Layer 8 of a small transformer language model trained on English Wikipedia (16 layers, counted from 0, width 128).
A neuron's activation on a vector x is SiLU(gate . x) times (in . x), where the dot is the dot product.

Input weights of the MLP neurons that the questions are about. A number n stands for n times 0.0058.
n16 gate: -25 11 -30 45 18 -21 6 34 16 29 -44 2 11 6 -36 -47 40 10 56 50 -27 -15 21 -13 -2 -19 -18 -55 37 -16 -34 27 -8 -13 -11 -21 17 41 37 31 14 -17 -23 36 -19 -30 -6 -7 -1 -60 5 -11 16 9 14 10 10 -2 -9 19 25 -38 37 58 5 -11 -23 27 -27 -15 19 9 -37 -6 1 -55 -25 50 13 15 40 -4 -20 30 20 2 -6 37 19 65 -30 2 8 23 14 2 10 -15 43 25 2 39 7 -7 -18 11 -18 -22 1 26 -2 13 12 38 -29 -29 15 15 -10 7 -53 23 -14 20 -59 -11 -50 13
n62 gate: 21 1 15 24 5 -36 5 -29 -49 14 30 -20 -17 -3 22 10 -56 -14 6 -2 8 25 73 -21 -46 6 23 45 31 -45 -44 6 -1 -42 -27 -8 -9 16 -29 -20 7 -20 28 7 11 41 -52 -6 -1 -43 4 -29 6 -42 47 -22 -30 -13 8 -16 6 13 -1 14 -6 35 -26 -29 -34 -33 -10 62 32 39 24 14 -13 -32 25 2 -75 37 15 -11 -9 39 18 -4 27 2 -39 -30 21 -7 -6 -26 2 37 2 39 4 -3 -11 8 22 9 15 6 -33 30 23 15 36 21 15 -15 60 -3 -26 -19 14 -13 -26 -5 2 32 5 49
n121 gate: -3 -9 -5 -30 4 -54 1 -31 4 -13 -4 9 0 1 18 8 -27 -15 28 18 -20 7 13 31 -9 0 -4 22 19 -8 -12 24 38 12 9 -13 35 32 12 14 -8 2 -38 48 47 -4 -35 41 1 26 -14 -21 18 -17 -27 -6 -10 -14 20 43 38 -6 34 -10 -9 -9 -31 2 -19 10 -14 4 -26 -11 -20 -18 -45 -15 30 19 2 -24 34 41 -1 -48 -3 9 6 16 -33 18 -13 7 30 -12 -30 50 -12 -9 -23 8 6 50 32 3 9 3 -6 -2 24 35 -27 -18 -41 -13 57 40 -23 -56 -3 3 -18 20 18 37 29 -18
n140 gate: -25 32 -30 -26 -53 13 33 6 -20 39 -9 15 -32 -10 52 2 -25 8 16 -48 1 32 -32 -19 -13 -26 -11 15 9 -61 -32 -34 15 4 -1 -64 8 -20 25 -4 -3 -1 15 3 -1 17 10 -43 -51 12 -62 34 23 -47 3 -48 -9 23 27 10 -38 34 -15 -51 29 25 6 2 -2 36 17 9 -26 37 -33 35 -23 -16 2 -10 14 24 -4 13 -19 -26 52 -12 -31 -13 13 -28 -3 9 -40 36 31 -3 22 -7 -14 5 4 -13 18 -31 -25 -13 5 -17 12 35 2 10 21 -9 -8 35 -10 1 37 -70 41 -9 2 5 -40 26
n143 gate: 14 17 -43 -25 44 -26 -71 -9 3 7 3 31 23 -28 2 -24 -67 -25 -46 8 12 -3 23 -20 7 -27 2 -20 -10 10 -1 -15 -53 19 -45 7 -14 -18 -4 30 -1 26 10 13 -11 -34 27 41 44 -24 -1 5 23 -2 -31 -20 27 18 -11 7 -54 12 -22 -34 22 44 -21 25 14 -22 13 -37 10 4 25 -1 -12 -28 54 -7 19 -53 8 -28 9 19 21 -14 -7 -43 -29 27 -30 6 9 -2 28 42 -24 -2 -3 -2 -43 22 -1 19 -30 -24 13 -72 17 -9 37 -21 -7 10 8 75 30 -1 -40 16 39 22 -68 -13 -33 2
n171 gate: -17 1 10 13 -3 38 -12 12 -21 -4 -29 -9 -10 -5 -52 40 -11 28 -5 -24 -13 0 -5 -47 -30 -6 23 30 17 18 16 16 -10 2 2 -13 -41 -10 -32 -30 -20 -18 -13 7 9 44 12 16 41 -28 0 -12 14 -1 -82 30 -20 -32 -35 -31 50 31 -5 32 -22 -19 -66 -23 -21 -12 7 -26 -9 -16 -14 -15 11 28 7 -23 28 20 18 23 8 43 -29 -11 -32 -55 -9 -53 9 -38 -13 -29 -21 -4 -17 76 -32 -12 5 3 16 2 -29 -14 16 9 4 2 -1 1 -18 -33 -21 -29 -24 31 6 -7 48 -5 -50 -3 -14 43
n267 gate: -29 4 -7 -24 14 -28 1 21 28 32 -7 34 -31 -33 45 -3 15 13 -26 33 1 20 18 -6 -18 8 7 -18 -7 -22 31 -18 23 3 0 31 -33 -10 12 -25 11 -1 -4 -7 10 27 8 0 40 -1 12 -7 14 -19 -7 46 7 -11 10 7 -67 84 37 17 31 9 -7 13 -7 -40 11 -4 6 70 30 10 5 42 -10 9 -12 3 -34 -1 -32 17 -45 1 -53 1 15 2 0 18 -1 1 50 75 -27 5 -9 -10 -2 -2 17 -32 22 0 -13 21 -1 35 10 18 1 -25 10 39 -47 22 -3 -17 -17 -12 -11 14 9 -16
n310 gate: -33 -24 44 -9 44 30 -35 52 -63 -51 33 -28 18 1 4 -26 14 -8 -25 2 20 -65 -33 5 32 29 -12 39 37 -76 -32 -10 7 -3 23 20 30 5 32 17 -64 12 10 40 -44 -9 8 33 19 -9 1 13 -33 6 37 -30 -2 -25 -61 -47 -3 7 -50 23 13 0 30 53 -29 13 -20 -13 3 1 -19 -30 12 7 0 -12 15 17 -24 -8 13 6 -2 38 33 4 -7 40 46 29 14 8 7 25 -18 -15 0 -28 23 56 26 10 -26 -24 26 -6 20 -7 -15 38 45 -16 -29 -3 -24 -7 -32 32 -17 -11 8 -17 -37 16
n16 in: 8 -15 -4 -63 14 5 38 26 -10 -10 26 -38 18 -6 -10 -4 -19 -2 -42 6 -10 -23 -12 12 -3 11 50 47 -22 -1 3 -29 -25 22 14 -26 -19 55 14 -10 -1 19 10 -49 -6 16 27 4 1 50 2 56 10 49 36 3 27 -7 -1 -7 -12 -9 27 -18 31 -6 86 8 -9 -8 37 0 15 -33 -10 9 6 0 0 5 -26 7 -42 -2 12 -2 -3 -34 -16 -12 18 26 0 8 -23 -24 -79 -3 14 39 -15 -11 2 -38 27 -36 0 30 -11 -40 57 3 -37 -34 -7 -47 -5 -13 47 6 22 18 -64 -21 39 4 52 -16
n62 in: 25 51 7 10 -57 -54 -9 -67 32 -25 3 -20 -16 32 -9 34 37 7 0 -10 14 19 -1 8 -15 12 -19 -6 19 -23 25 6 -35 15 6 -44 -12 7 -22 -34 -18 -19 -23 8 -44 22 -31 -17 -50 33 13 -32 14 -15 8 -14 2 30 -10 15 6 -31 -66 41 11 -8 4 -16 -46 5 -30 -31 7 83 28 -14 9 -19 -31 11 -37 22 20 50 20 31 -7 32 -34 3 -45 45 42 30 5 21 -66 9 17 9 10 -26 33 -20 -47 -29 10 6 13 -5 -16 3 12 52 19 -10 6 11 -4 -1 -22 5 -2 -29 -12 22 -24 32
n121 in: 33 28 -24 -42 18 12 2 -14 -14 -32 -8 -28 -48 -39 40 -5 7 3 -6 -10 -1 42 -21 -36 -10 6 12 26 -17 -34 42 7 41 22 -4 -15 36 -1 -2 -32 -9 -18 -6 65 23 0 -26 8 45 13 -12 23 14 -36 -22 -23 -8 31 -2 -3 11 -1 42 -4 -21 -4 -16 20 -64 -28 21 6 -42 -9 -3 -28 5 -43 1 16 28 -4 15 -13 19 -29 -4 11 21 23 33 9 65 -20 -7 -7 -18 57 -27 -1 0 1 -6 -2 -34 6 -10 13 -14 2 -20 14 -24 2 -49 26 31 17 -12 -60 -24 5 -31 -1 -4 23 1 9
n140 in: 30 -18 -32 -25 9 4 -2 -22 -3 94 -64 13 3 -20 16 9 -72 -45 9 -63 14 20 9 -8 -37 -11 -74 40 4 -18 -3 13 -33 -3 6 4 45 -12 -22 -19 43 4 3 16 -18 30 8 13 -17 1 13 41 -34 -6 -24 1 43 5 18 30 -12 9 1 -41 33 9 51 -38 1 5 24 33 -38 36 -24 -19 29 5 12 43 25 -7 -5 59 -21 -28 -15 -19 -35 41 31 -27 8 32 -2 -27 43 -2 4 -8 15 -16 -16 64 4 -26 0 53 42 14 5 -27 -46 30 -7 11 -40 22 32 -8 11 -54 8 18 -3 -2 -12 -13
n143 in: 16 13 6 33 30 5 55 19 -57 6 26 -39 -27 24 -19 -48 -36 -15 36 34 -19 26 -19 9 12 37 4 -2 24 -43 5 44 -40 -27 35 -19 -28 9 25 -2 23 -12 30 -23 18 10 -16 8 -5 15 14 -19 24 -21 -2 28 -3 30 10 -34 28 19 -10 -29 -10 -31 14 9 45 35 -55 36 22 47 68 -22 -12 19 54 14 -4 -35 -38 -64 32 11 4 -11 37 -22 -9 -21 -33 -7 50 3 12 -19 3 40 -23 -79 -3 51 -32 -14 28 2 -1 25 -5 -7 0 23 -49 -1 51 -11 59 -43 -66 -28 -31 -25 -23 46 33 47
n171 in: 0 43 11 -21 32 -28 -30 30 -24 -56 -24 33 5 -58 -5 41 18 55 -30 19 -1 -9 16 -39 8 -28 -13 8 -52 29 6 -49 4 26 6 34 -39 53 -30 -57 -10 -27 -2 -45 5 39 11 -13 -34 -24 13 46 26 9 -19 34 -27 11 1 -22 3 -2 -20 7 -8 -26 4 -14 11 -26 -8 14 -24 34 26 16 -20 28 -19 27 7 21 -3 5 21 -33 -9 -50 2 29 -12 -3 25 -16 38 25 9 -13 40 -30 53 25 7 11 2 -8 2 -2 -48 0 13 19 -24 28 38 -8 -24 -42 0 13 -20 -22 28 41 31 -79 12 47
n267 in: -3 14 27 1 -2 -43 7 -11 11 26 -32 10 18 2 67 40 34 63 -12 -22 54 18 -17 8 -21 -6 14 2 36 -30 33 -25 48 10 -28 47 -16 -15 13 6 -15 -15 -64 11 -19 -2 -2 -28 6 6 14 14 36 -33 49 -28 -50 20 -18 9 -25 2 49 -3 1 -12 -15 -4 -29 -45 6 22 -32 -3 3 -52 -4 21 5 -2 -21 -4 -47 -17 -43 3 -32 3 -35 -3 19 -52 -45 14 -32 28 55 28 -23 -19 9 -25 1 -1 -28 19 12 -44 -21 14 -19 -12 7 28 -37 -15 -2 12 -34 0 2 6 -13 9 -19 41 21 32
n310 in: -2 -43 7 -8 -9 -11 9 -12 -4 11 10 -7 72 18 14 -3 -16 -40 -13 42 18 -36 -56 15 8 -13 3 7 34 27 10 14 15 4 18 -49 45 10 -28 -38 25 -2 53 -5 -16 -1 16 6 25 47 -6 -9 13 -3 -9 2 32 -29 -24 -44 25 6 27 -3 44 4 6 4 24 6 -14 1 6 22 37 -8 14 3 -10 -40 -7 -15 -6 17 -3 19 -19 40 50 9 -55 17 50 44 3 18 -8 56 26 -27 -31 -49 24 20 -4 48 -37 -9 -3 -21 55 20 38 77 12 44 15 -12 18 -38 -1 -21 4 -21 31 24 -27 -20

Each question shows a token from some text and the vector x that enters the MLP there. A number n stands for n times 0.045.

"g": -35 0 -27 -12 15 1 -24 -5 -24 12 -15 3 1 -26 7 3 22 -27 -37 3 45 -15 -5 6 -6 19 -16 -35 -30 15 -2 28 -8 22 -14 26 -16 -3 12 6 -12 11 27 -37 -19 -30 -32 -11 20 22 73 2 8 1 -21 -5 -1 -15 8 -15 -10 21 14 5 -9 -25 5 -23 -12 13 -6 25 -30 -9 -2 33 -12 -34 0 -18 -51 8 6 14 -18 -16 -28 23 12 20 37 -7 40 -22 -9 5 8 -13 27 8 -5 25 -8 21 3 -28 -3 -10 21 6 -13 -6 2 2 4 19 7 56 21 -5 -8 -38 7 -13 -5 10 -23 26
Which neuron lights up most? n16

" had": -29 -9 23 37 -36 -53 -4 -13 -4 23 6 22 19 -15 11 34 12 30 -3 5 26 -7 34 -4 -7 -25 11 -31 -24 -30 -20 12 -13 -32 12 -3 4 20 1 -36 -12 5 -13 -16 -34 38 -11 -23 -5 -17 -7 -21 32 -18 11 35 -28 3 -45 -5 18 7 4 -19 -14 -33 2 -17 3 -20 10 -20 11 -20 -9 -10 30 -13 21 1 -6 -6 19 18 -16 2 21 3 1 -38 -5 24 -3 17 -22 -10 7 1 36 13 11 18 -1 -10 -18 7 38 25 43 24 18 -1 18 25 -12 -10 17 25 8 -16 8 -6 -17 -49 -15 27 -9 6
Which neuron lights up most? n62

"ord": 17 -28 -3 -13 -35 15 -24 -5 -1 3 52 -13 -14 -3 -19 -38 39 -17 -5 4 -11 26 43 21 8 9 -34 -17 -45 -25 -17 -20 -5 12 16 -8 2 13 -9 -10 34 13 -7 -10 -12 6 4 -43 3 23 -17 -31 5 2 -16 -8 30 26 -5 -22 -14 10 9 -17 -12 -27 -4 -15 27 18 3 18 2 -27 -9 -16 25 -5 -16 16 -13 -27 4 -21 -22 38 6 43 26 11 -49 25 -17 21 6 -2 16 3 5 23 27 30 25 -41 -12 -2 13 15 -3 -32 -2 25 16 8 10 6 -18 16 26 -14 -3 -9 2 -45 13 -13 12 11
Which two neurons fire most, strongest first? n267, n121

"er": -38 1 1 3 -4 -30 23 19 -15 9 -25 -17 24 6 -21 -11 28 -14 -8 -21 -1 18 26 33 16 34 -14 -23 -45 -12 -23 -18 -1 -15 -12 -8 32 -1 5 -26 17 16 33 -19 3 22 -12 -18 -2 32 7 -1 -2 -9 -9 15 -15 14 -29 25 1 -37 12 2 -7 -42 -1 4 15 -40 -19 3 -20 -17 -10 -13 25 13 -30 31 -28 11 -6 17 -30 35 -29 -4 0 -20 23 10 -18 3 3 15 17 -3 27 39 -39 21 13 -34 -44 14 -15 22 0 -15 -27 -10 4 5 -26 12 -11 0 4 -3 8 -36 8 -29 -3 20 -11 7
Which neuron lights up most? n16

"ld": 12 -3 -3 16 16 -26 6 -21 -27 -4 -7 -7 15 -3 -27 -8 6 17 -12 -12 -17 -7 20 18 -14 -13 9 -2 -22 -25 -15 -4 -21 16 21 -31 -17 6 21 15 15 -28 -21 10 -8 74 -19 4 0 4 -8 25 -8 -5 -57 -1 -8 -27 3 14 7 -23 70 -14 16 -32 44 -9 20 -5 -7 9 -15 -45 -2 -18 21 4 15 -2 -17 -9 2 7 -18 11 1 -21 7 -18 17 45 -30 4 -17 -36 11 -33 4 1 35 34 -25 -12 -5 23 18 -3 13 30 -31 21 76 7 -1 3 -17 2 11 3 21 7 18 -32 -12 31 -17 11
Which neuron lights up most? n16

"i": 15 -1 -7 6 -7 36 -29 -20 5 3 29 -27 12 -20 -9 1 6 -5 -2 8 7 -24 -4 -25 18 13 -49 -39 -4 -1 -20 -5 9 6 -22 46 -5 -24 -10 -20 -1 50 23 -12 19 9 -17 -36 6 -6 25 14 -14 -13 -6 2 10 -32 -29 0 2 19 -52 1 24 -31 47 -10 -20 -4 4 36 -35 -33 -5 -15 -2 -22 -10 -19 -38 25 14 5 -11 -18 1 24 9 -10 -20 -13 -6 -31 -2 -1 28 49 30 7 9 0 -29 42 -19 20 -16 -24 29 12 4 16 29 -20 11 -7 23 -16 -3 -8 3 -22 2 -6 -4 16 -29 -5
Which two neurons fire most, strongest first? n310, n16

"ce": -46 -19 21 20 17 -1 5 13 -26 3 -15 -14 -54 -12 -19 -14 36 -1 17 29 -17 8 26 47 -19 -18 29 -8 -43 -4 -8 -12 5 -10 3 -29 12 8 14 -33 11 -10 -2 -2 -7 31 -18 -3 -16 -18 30 -10 24 -19 -24 -10 3 -3 -37 -7 12 -19 42 12 -16 -14 14 -15 -22 -16 10 -15 -18 -28 -22 -60 22 8 30 -7 -16 -13 -7 15 -2 11 -28 -20 0 -23 3 2 10 -8 -27 -15 -21 14 -19 19 22 1 22 4 -18 -1 2 -1 23 0 7 15 45 24 -12 0 18 -19 15 22 -10 2 -9 -45 -23 20 -15 -4
Which neuron lights up most? n16

" was": 28 -6 13 35 -2 -28 -3 -6 -12 7 -29 28 13 -30 -29 14 22 32 -20 -9 30 -3 1 7 -3 -3 4 -20 -34 -35 -20 9 16 -23 31 -18 36 8 -6 -33 11 -8 16 16 14 0 -18 -29 -10 -14 -3 -9 27 7 -3 33 -12 22 -20 -4 7 -11 15 0 -17 -47 15 -18 26 -52 10 -17 2 -30 -16 27 1 -10 33 -21 -9 -21 27 51 -30 0 17 -20 17 -33 -15 37 -19 34 -1 18 19 16 22 4 -5 30 4 -5 -5 -11 40 23 14 4 12 -1 -21 -34 -5 13 20 28 5 22 -5 -7 8 -33 -1 -8 -8 31
Which neuron lights up most? n62

"==": 5 -8 3 32 -20 -22 25 -16 9 9 -9 3 2 -30 -31 -19 61 32 8 50 1 -31 11 -8 -4 -4 4 -8 -45 20 14 31 -2 0 -15 14 25 6 18 2 3 12 -33 -1 20 -1 -23 -42 10 -10 -9 -10 10 9 32 33 -8 -22 17 3 15 18 3 19 -26 16 33 -18 20 -13 1 -10 30 -7 11 34 14 -25 6 -31 -12 7 5 -3 -13 4 -8 -17 27 -15 3 19 0 -38 -18 14 2 -10 -7 40 -6 -22 6 -11 -14 9 -11 -12 4 -8 -33 -6 -35 -5 -42 -30 -11 -2 12 12 36 -41 -5 -21 -30 16 -14 -12
Which neuron lights up most? n140

" -": -22 -14 3 -13 10 -10 32 -22 -18 2 8 -4 -9 -18 -10 -15 52 -4 -2 -10 15 -44 19 13 31 12 32 -14 -35 -4 7 16 18 -20 5 30 6 -28 -10 -22 -25 8 -4 -13 -7 -21 9 -33 -10 -6 5 -2 18 5 -13 29 -5 13 10 11 16 -5 11 -6 17 -23 19 -22 6 2 15 -4 13 11 -13 21 17 15 -5 -26 11 0 41 27 3 -10 34 -17 16 -36 -28 8 6 -14 -8 13 29 37 -4 31 48 51 29 -7 -17 -15 4 -19 22 -18 -11 -4 10 12 -13 -7 -11 36 42 -1 8 -14 -9 -46 6 23 -18 -14
Which three neurons fire most, strongest first? n143, n121, n171

" In": 35 -30 1 28 -7 -19 -1 -13 -16 -3 18 1 7 3 12 0 33 40 15 -3 14 -14 51 25 16 11 -3 18 -19 -6 28 -3 12 4 8 -12 23 -15 10 -48 9 -7 6 -2 -20 23 11 -5 -15 -8 23 -23 1 18 -36 19 3 5 -8 5 9 -16 -19 2 1 -28 44 -12 -17 -2 -9 19 2 -30 23 0 2 -12 22 -13 -7 27 20 27 -15 -26 19 -11 -9 -17 2 24 -6 -32 -60 -21 15 21 20 -29 3 45 44 -13 -15 6 -23 -8 21 10 -9 15 1 -75 3 16 -11 10 22 13 41 -5 -2 -26 -34 6 18 -3
Which three neurons fire most, strongest first? n143, n310, n267

"ed": 4 -9 10 20 -11 -25 -14 -5 -43 31 13 10 -3 -28 3 -3 41 6 15 7 10 -34 10 9 -14 -1 20 -8 -36 -23 34 -7 -13 -5 31 -19 -11 -12 21 -3 -28 -23 17 32 -14 20 -2 -27 31 9 -20 -4 -16 15 -18 23 10 -24 -13 3 -5 -13 30 -9 -32 -9 4 -19 29 -21 1 9 -6 -8 -10 -2 16 -18 16 -6 -30 2 16 0 12 13 -5 9 -2 -6 3 21 33 -30 -12 47 16 47 5 2 4 19 1 -29 -14 -18 41 2 29 40 9 -8 31 -9 13 9 1 33 31 11 25 9 -12 -27 -17 20 -7 28
Which neuron lights up most? n62

"lect": -54 -32 3 -11 -10 8 18 20 -9 -9 13 -6 17 -6 -3 -13 37 3 -17 -2 24 13 37 13 29 -4 -34 -17 -36 -4 29 -9 -14 17 -2 -26 -15 3 10 2 18 -7 17 -1 -4 -24 -31 -27 8 -9 5 -15 7 4 -3 0 17 -30 25 10 -13 -15 24 -5 -33 -43 3 -3 -6 16 22 21 0 -21 -24 -10 -1 6 -6 4 -32 19 17 -18 1 -9 7 -27 11 7 -28 19 2 -15 -3 -1 -3 9 -9 45 20 48 -2 -12 -41 -21 15 -21 21 -20 5 31 41 -51 -11 21 21 -21 37 16 12 19 20 -31 -16 -14 -3 35
Which neuron lights up most? n16

"s": -40 0 8 -3 1 1 16 48 -12 -2 -32 8 13 -23 25 -23 2 -27 2 -9 10 1 13 44 3 28 8 -3 -47 13 -6 -20 -7 -34 37 0 5 -9 8 4 2 53 12 -34 -4 38 8 10 13 -14 20 5 31 -6 -33 16 -4 14 -15 30 -24 -4 50 -2 -18 -45 -7 -20 0 -13 12 43 -16 -19 -9 12 20 -22 -9 3 -12 -4 19 31 -15 29 -2 13 12 -21 -26 7 3 -14 7 27 -17 -17 13 -13 49 15 -6 -27 -17 -3 0 -11 23 22 26 -6 32 3 -7 -7 36 27 12 5 1 0 12 -34 0 28 -19 13
Which two neurons fire most, strongest first? n16, n121

" comp": 15 -16 6 -10 -31 -29 15 37 1 6 50 31 -22 -18 -4 -7 33 25 0 17 -7 1 -1 -17 6 23 -43 15 -1 9 39 32 37 18 10 -4 25 2 -20 -39 26 6 -2 7 -21 12 -23 -14 16 7 -3 8 10 18 -13 9 26 -37 -22 -3 -12 -29 -8 -16 -29 -54 18 -2 -24 10 -2 -21 19 -18 30 16 22 13 -3 -33 -2 0 37 -7 -13 -13 -2 3 30 20 -28 14 -11 -9 -1 24 28 32 11 -7 11 9 -37 6 -4 -46 -3 -4 -1 0 -21 13 11 -13 27 5 -2 9 26 -2 26 -8 36 -22 -44 -2 -10 0
Which neuron lights up most? n16

"em": -6 6 16 -34 0 -8 30 25 -15 -31 26 19 6 -3 -19 -26 18 36 18 -29 -5 -15 8 12 -10 12 -15 -14 -51 -9 3 -11 9 -10 10 -18 38 -3 11 -9 24 29 8 -25 -11 55 -16 -15 -12 23 -5 -8 16 -21 -32 5 26 10 -26 -9 0 -14 3 -16 -12 -16 18 -5 -1 -23 18 -28 -14 -9 5 11 -24 28 16 -35 -35 25 -3 14 -27 35 -23 -40 18 23 -25 12 -53 2 -6 27 -8 -7 -2 44 1 -1 5 -32 4 14 -1 -17 23 11 -10 28 23 6 16 -6 6 -25 8 8 62 -8 -12 -38 -1 -18 -6 4
Which two neurons fire most, strongest first? n171, n121

"om": 27 -35 -3 15 -8 -26 3 21 -14 1 22 17 -4 30 -1 -11 37 37 33 50 36 12 13 9 44 34 -35 -21 -28 -8 26 0 29 17 28 -40 -13 -29 -1 -9 41 5 4 -4 18 -18 4 4 -19 -17 33 27 25 24 -6 6 1 11 -2 -6 -13 -12 -33 -10 6 -16 23 14 -9 4 -1 1 -23 -28 -7 -12 39 -13 -3 -35 -24 -20 31 -13 -22 -8 4 20 27 5 -46 34 3 16 6 0 41 22 -16 8 -8 5 40 -11 -4 19 -4 -2 -1 17 -21 7 -19 8 3 12 12 -14 11 28 26 -19 1 -8 -13 -27 30 -16
The most active neuron and its activation: n140, at about 0.59

" M": 12 0 -11 6 -6 -17 2 11 -19 -22 -17 8 -11 3 -3 -7 33 19 23 -7 3 -31 22 -9 20 26 -13 2 -22 -19 76 -8 22 1 21 21 7 -24 24 -9 29 -19 5 -15 14 6 -7 -22 -2 -16 46 -15 21 -12 -41 8 -6 5 -23 -4 -22 16 -17 -34 4 -17 19 -14 -9 5 -3 0 -15 -48 4 2 25 -17 13 -12 -9 -22 26 15 -9 -4 8 -21 8 8 -15 35 -1 -7 -14 8 19 -14 14 28 6 13 25 -18 -26 -16 5 -24 25 -6 4 -2 10 -3 -16 18 11 19 13 13 0 -14 -19 -28 -1 3 4 -13
Which neuron lights up most? n310

" of": -5 -17 3 3 8 -15 -20 16 -7 -31 -4 -11 1 -19 12 -27 16 -18 -17 20 13 9 40 44 7 29 8 -4 -39 -6 -5 24 -7 18 4 -6 -5 16 4 -15 6 28 -16 -1 10 -21 -40 -28 8 20 49 -21 10 19 -31 19 -14 -40 15 -4 4 -16 -22 13 9 -8 20 -20 26 -27 -1 14 -26 -10 18 -6 20 6 0 -28 -5 20 4 20 -19 -10 21 5 5 -31 -3 3 4 -23 -33 23 42 46 24 -5 0 25 -15 13 -25 -18 -17 -19 32 -36 -8 -2 22 -36 -13 11 16 28 34 -6 11 -6 0 -44 -34 -1 -12 17
Which two neurons fire most, strongest first? n143, n140

"x": -10 17 0 6 8 -39 -2 29 1 -7 -22 25 -25 -27 -20 -1 -18 -51 2 9 11 17 -6 21 -2 4 4 8 -65 1 30 4 -27 -22 -10 -31 0 -30 6 -8 12 8 7 35 33 -1 16 -50 -4 -9 0 5 -1 12 -33 15 8 14 -8 -7 1 8 13 44 -6 -49 7 5 -29 -3 0 21 -15 -11 5 4 15 18 -19 -28 -23 -6 14 -2 -8 -32 -40 9 -13 -9 -21 12 18 14 -31 -31 2 -9 -20 2 41 11 41 15 6 4 -14 -24 8 -20 -9 -19 15 17 13 8 0 9 25 2 -9 -24 -12 -31 -37 10 -3 21
Which neuron lights up most? n171

"an": -19 -22 13 -32 0 -6 -1 14 -28 2 -25 -31 32 9 6 4 -8 33 -34 -11 6 -22 24 15 -4 15 -44 6 -36 -19 -5 -4 5 8 27 20 22 -12 4 16 36 25 32 38 14 29 -30 -26 -20 -26 -19 4 8 21 -21 26 -34 -12 -26 -15 -8 -14 -1 -25 3 -6 11 -12 -37 -11 7 20 -13 -32 -6 -18 -14 -14 -6 31 -23 13 -12 -4 -18 -11 6 -23 11 15 -30 10 -39 -21 20 13 -29 11 -16 -33 0 3 45 -7 -4 -21 -25 -26 13 1 4 -29 0 8 39 -4 36 -10 25 -28 34 -2 19 -30 -26 -5 22 -23
Which neuron lights up most? n143

"rit": -14 -20 -4 3 34 15 20 38 -14 -7 15 9 10 -5 -1 11 21 48 -13 1 1 -10 57 -14 36 1 -28 -21 -26 7 20 -6 -13 7 5 16 -1 -22 7 8 -16 19 24 -24 11 -2 -41 -7 -12 -11 19 -10 38 3 -27 -3 12 20 7 -22 15 -26 10 -12 4 -35 65 -6 -15 11 38 -13 -26 2 -2 24 1 27 12 3 -43 22 18 -21 9 -6 18 29 3 -20 -17 0 3 -11 -6 -7 23 -6 10 16 -10 -7 26 -40 14 0 18 -37 14 0 -46 -16 58 -2 14 25 51 5 6 12 -7 24 3 -13 -6 6 -11 2
The most active neuron and its activation: n140, at about 1.2

"ou": -10 18 3 10 -7 1 -15 -23 3 14 -34 -12 28 -47 -13 -3 16 2 -5 19 24 -28 12 11 30 26 2 -17 -21 -26 0 7 20 -6 -7 1 22 17 -14 -18 -34 21 -9 11 -30 8 -23 -25 20 -27 -39 -6 6 -24 -12 30 33 6 -33 -15 6 -24 -14 7 32 -12 62 -32 -16 -11 1 -11 -8 -10 -26 18 -40 1 15 -12 -1 -20 -15 -5 -46 -9 -8 -22 2 11 1 5 8 1 -2 15 11 2 0 27 39 5 2 6 -19 -21 35 10 40 9 30 9 33 26 -16 -4 -22 -7 16 8 38 -19 24 -45 -9 34 8 23
The most active neuron and its activation: n140, at about 1.2

" be": 15 -7 -17 27 -3 -24 19 27 -23 0 -18 13 5 -31 -43 -1 54 29 -11 -8 15 3 3 -2 -26 -8 17 -23 -10 -26 -3 -9 5 -26 13 -26 32 21 -12 -33 16 -5 -11 17 4 4 -2 -31 3 -35 3 12 18 23 -8 15 -37 -2 -36 16 -6 -8 3 10 -19 -35 8 -32 -24 -39 7 10 1 -28 -14 2 26 -21 2 -3 -12 -4 21 36 -36 -16 -20 -29 10 -40 -39 25 0 41 -14 27 13 27 17 30 -15 31 -10 -12 -1 -18 1 20 16 14 -1 11 -5 -16 -8 23 24 39 7 9 -22 -18 -6 -40 3 -2 1 28
Which three neurons fire most, strongest first? n171, n62, n267

" for": 14 -6 -4 42 2 -28 3 -20 -14 6 -16 -37 -19 -7 9 -29 9 15 6 26 25 -21 24 25 -20 -11 3 -30 -26 -15 9 -15 -7 27 48 -38 32 -10 10 -11 -4 21 -38 16 -41 13 -31 -30 0 -11 26 18 14 -14 -24 16 -6 16 -36 18 -6 -23 -13 6 -8 16 17 -20 15 7 -3 -16 13 -17 26 5 23 -2 17 -4 5 -16 -5 9 -32 -10 4 8 10 -8 1 26 -10 7 -43 -4 30 51 8 21 -17 -21 33 -4 -43 -8 18 -15 19 -9 -27 -2 -10 -28 -21 27 13 -2 14 10 10 -2 3 -63 -41 17 -5 -3
The most active neuron and its activation: n143, at about 1.7

"ar": 2 17 -26 -5 -2 22 -2 -30 -6 -11 -54 -41 18 17 0 -12 44 -2 -28 10 7 11 18 -5 2 16 -23 -12 -9 -20 -8 -8 -13 21 -9 21 2 -17 -14 5 25 -1 -10 -8 -1 -18 -32 -6 43 1 23 56 0 -36 -15 -15 -7 -47 1 -4 13 3 -14 -14 24 -4 25 -24 -7 13 8 -2 -2 -3 -11 -1 -19 -15 8 -32 -41 6 -11 16 -29 -19 -23 47 25 15 0 10 6 -8 11 25 31 -22 13 13 33 11 -25 31 6 4 10 13 3 12 12 -35 -19 7 -15 -2 12 18 13 32 4 -27 52 -32 1 15 -6 53
The most active neuron and its activation: n140, at about 2

" d": 28 -31 -9 16 -7 -26 11 -13 -32 -25 -25 -7 -32 -22 40 -25 32 -9 -11 33 7 -19 -4 5 -10 14 -2 3 -13 -8 44 -2 -23 -3 20 -17 25 -26 -29 -14 -1 9 19 22 4 -8 3 3 1 8 46 -21 -3 8 -16 12 -1 8 -29 -12 -14 -22 -19 -13 -41 -39 10 -16 7 7 0 14 5 -37 4 20 2 -31 -4 -8 -5 7 32 -15 -27 -14 -5 18 -12 1 -9 20 -16 21 8 9 36 29 20 27 18 5 11 -11 -2 -21 43 0 50 6 -15 -19 11 -9 16 8 -13 24 17 -6 7 -42 -8 -41 -23 -1 12 2
Which two neurons fire most, strongest first? n171, n16

",": -4 -13 3 -6 -19 -19 6 21 -1 4 0 -18 -32 -20 4 -32 39 -3 -4 7 7 -36 22 24 -3 -2 42 -9 -36 1 11 4 11 -3 18 -7 19 -29 -9 -24 -9 -11 3 -6 -5 21 -25 -6 5 -6 -6 5 13 27 -2 68 -16 -18 -11 13 19 -16 54 -13 -6 -32 -14 -12 11 -22 4 -2 -40 -13 -7 14 25 23 -1 -2 -7 -29 13 -4 -33 8 -5 1 3 -17 -24 -3 3 -4 2 28 17 14 12 5 18 36 -7 5 -7 -18 40 2 55 -2 -7 -19 12 6 -9 7 6 35 12 -4 17 -17 2 -21 14 27 -30 -10
Which neuron lights up most? n267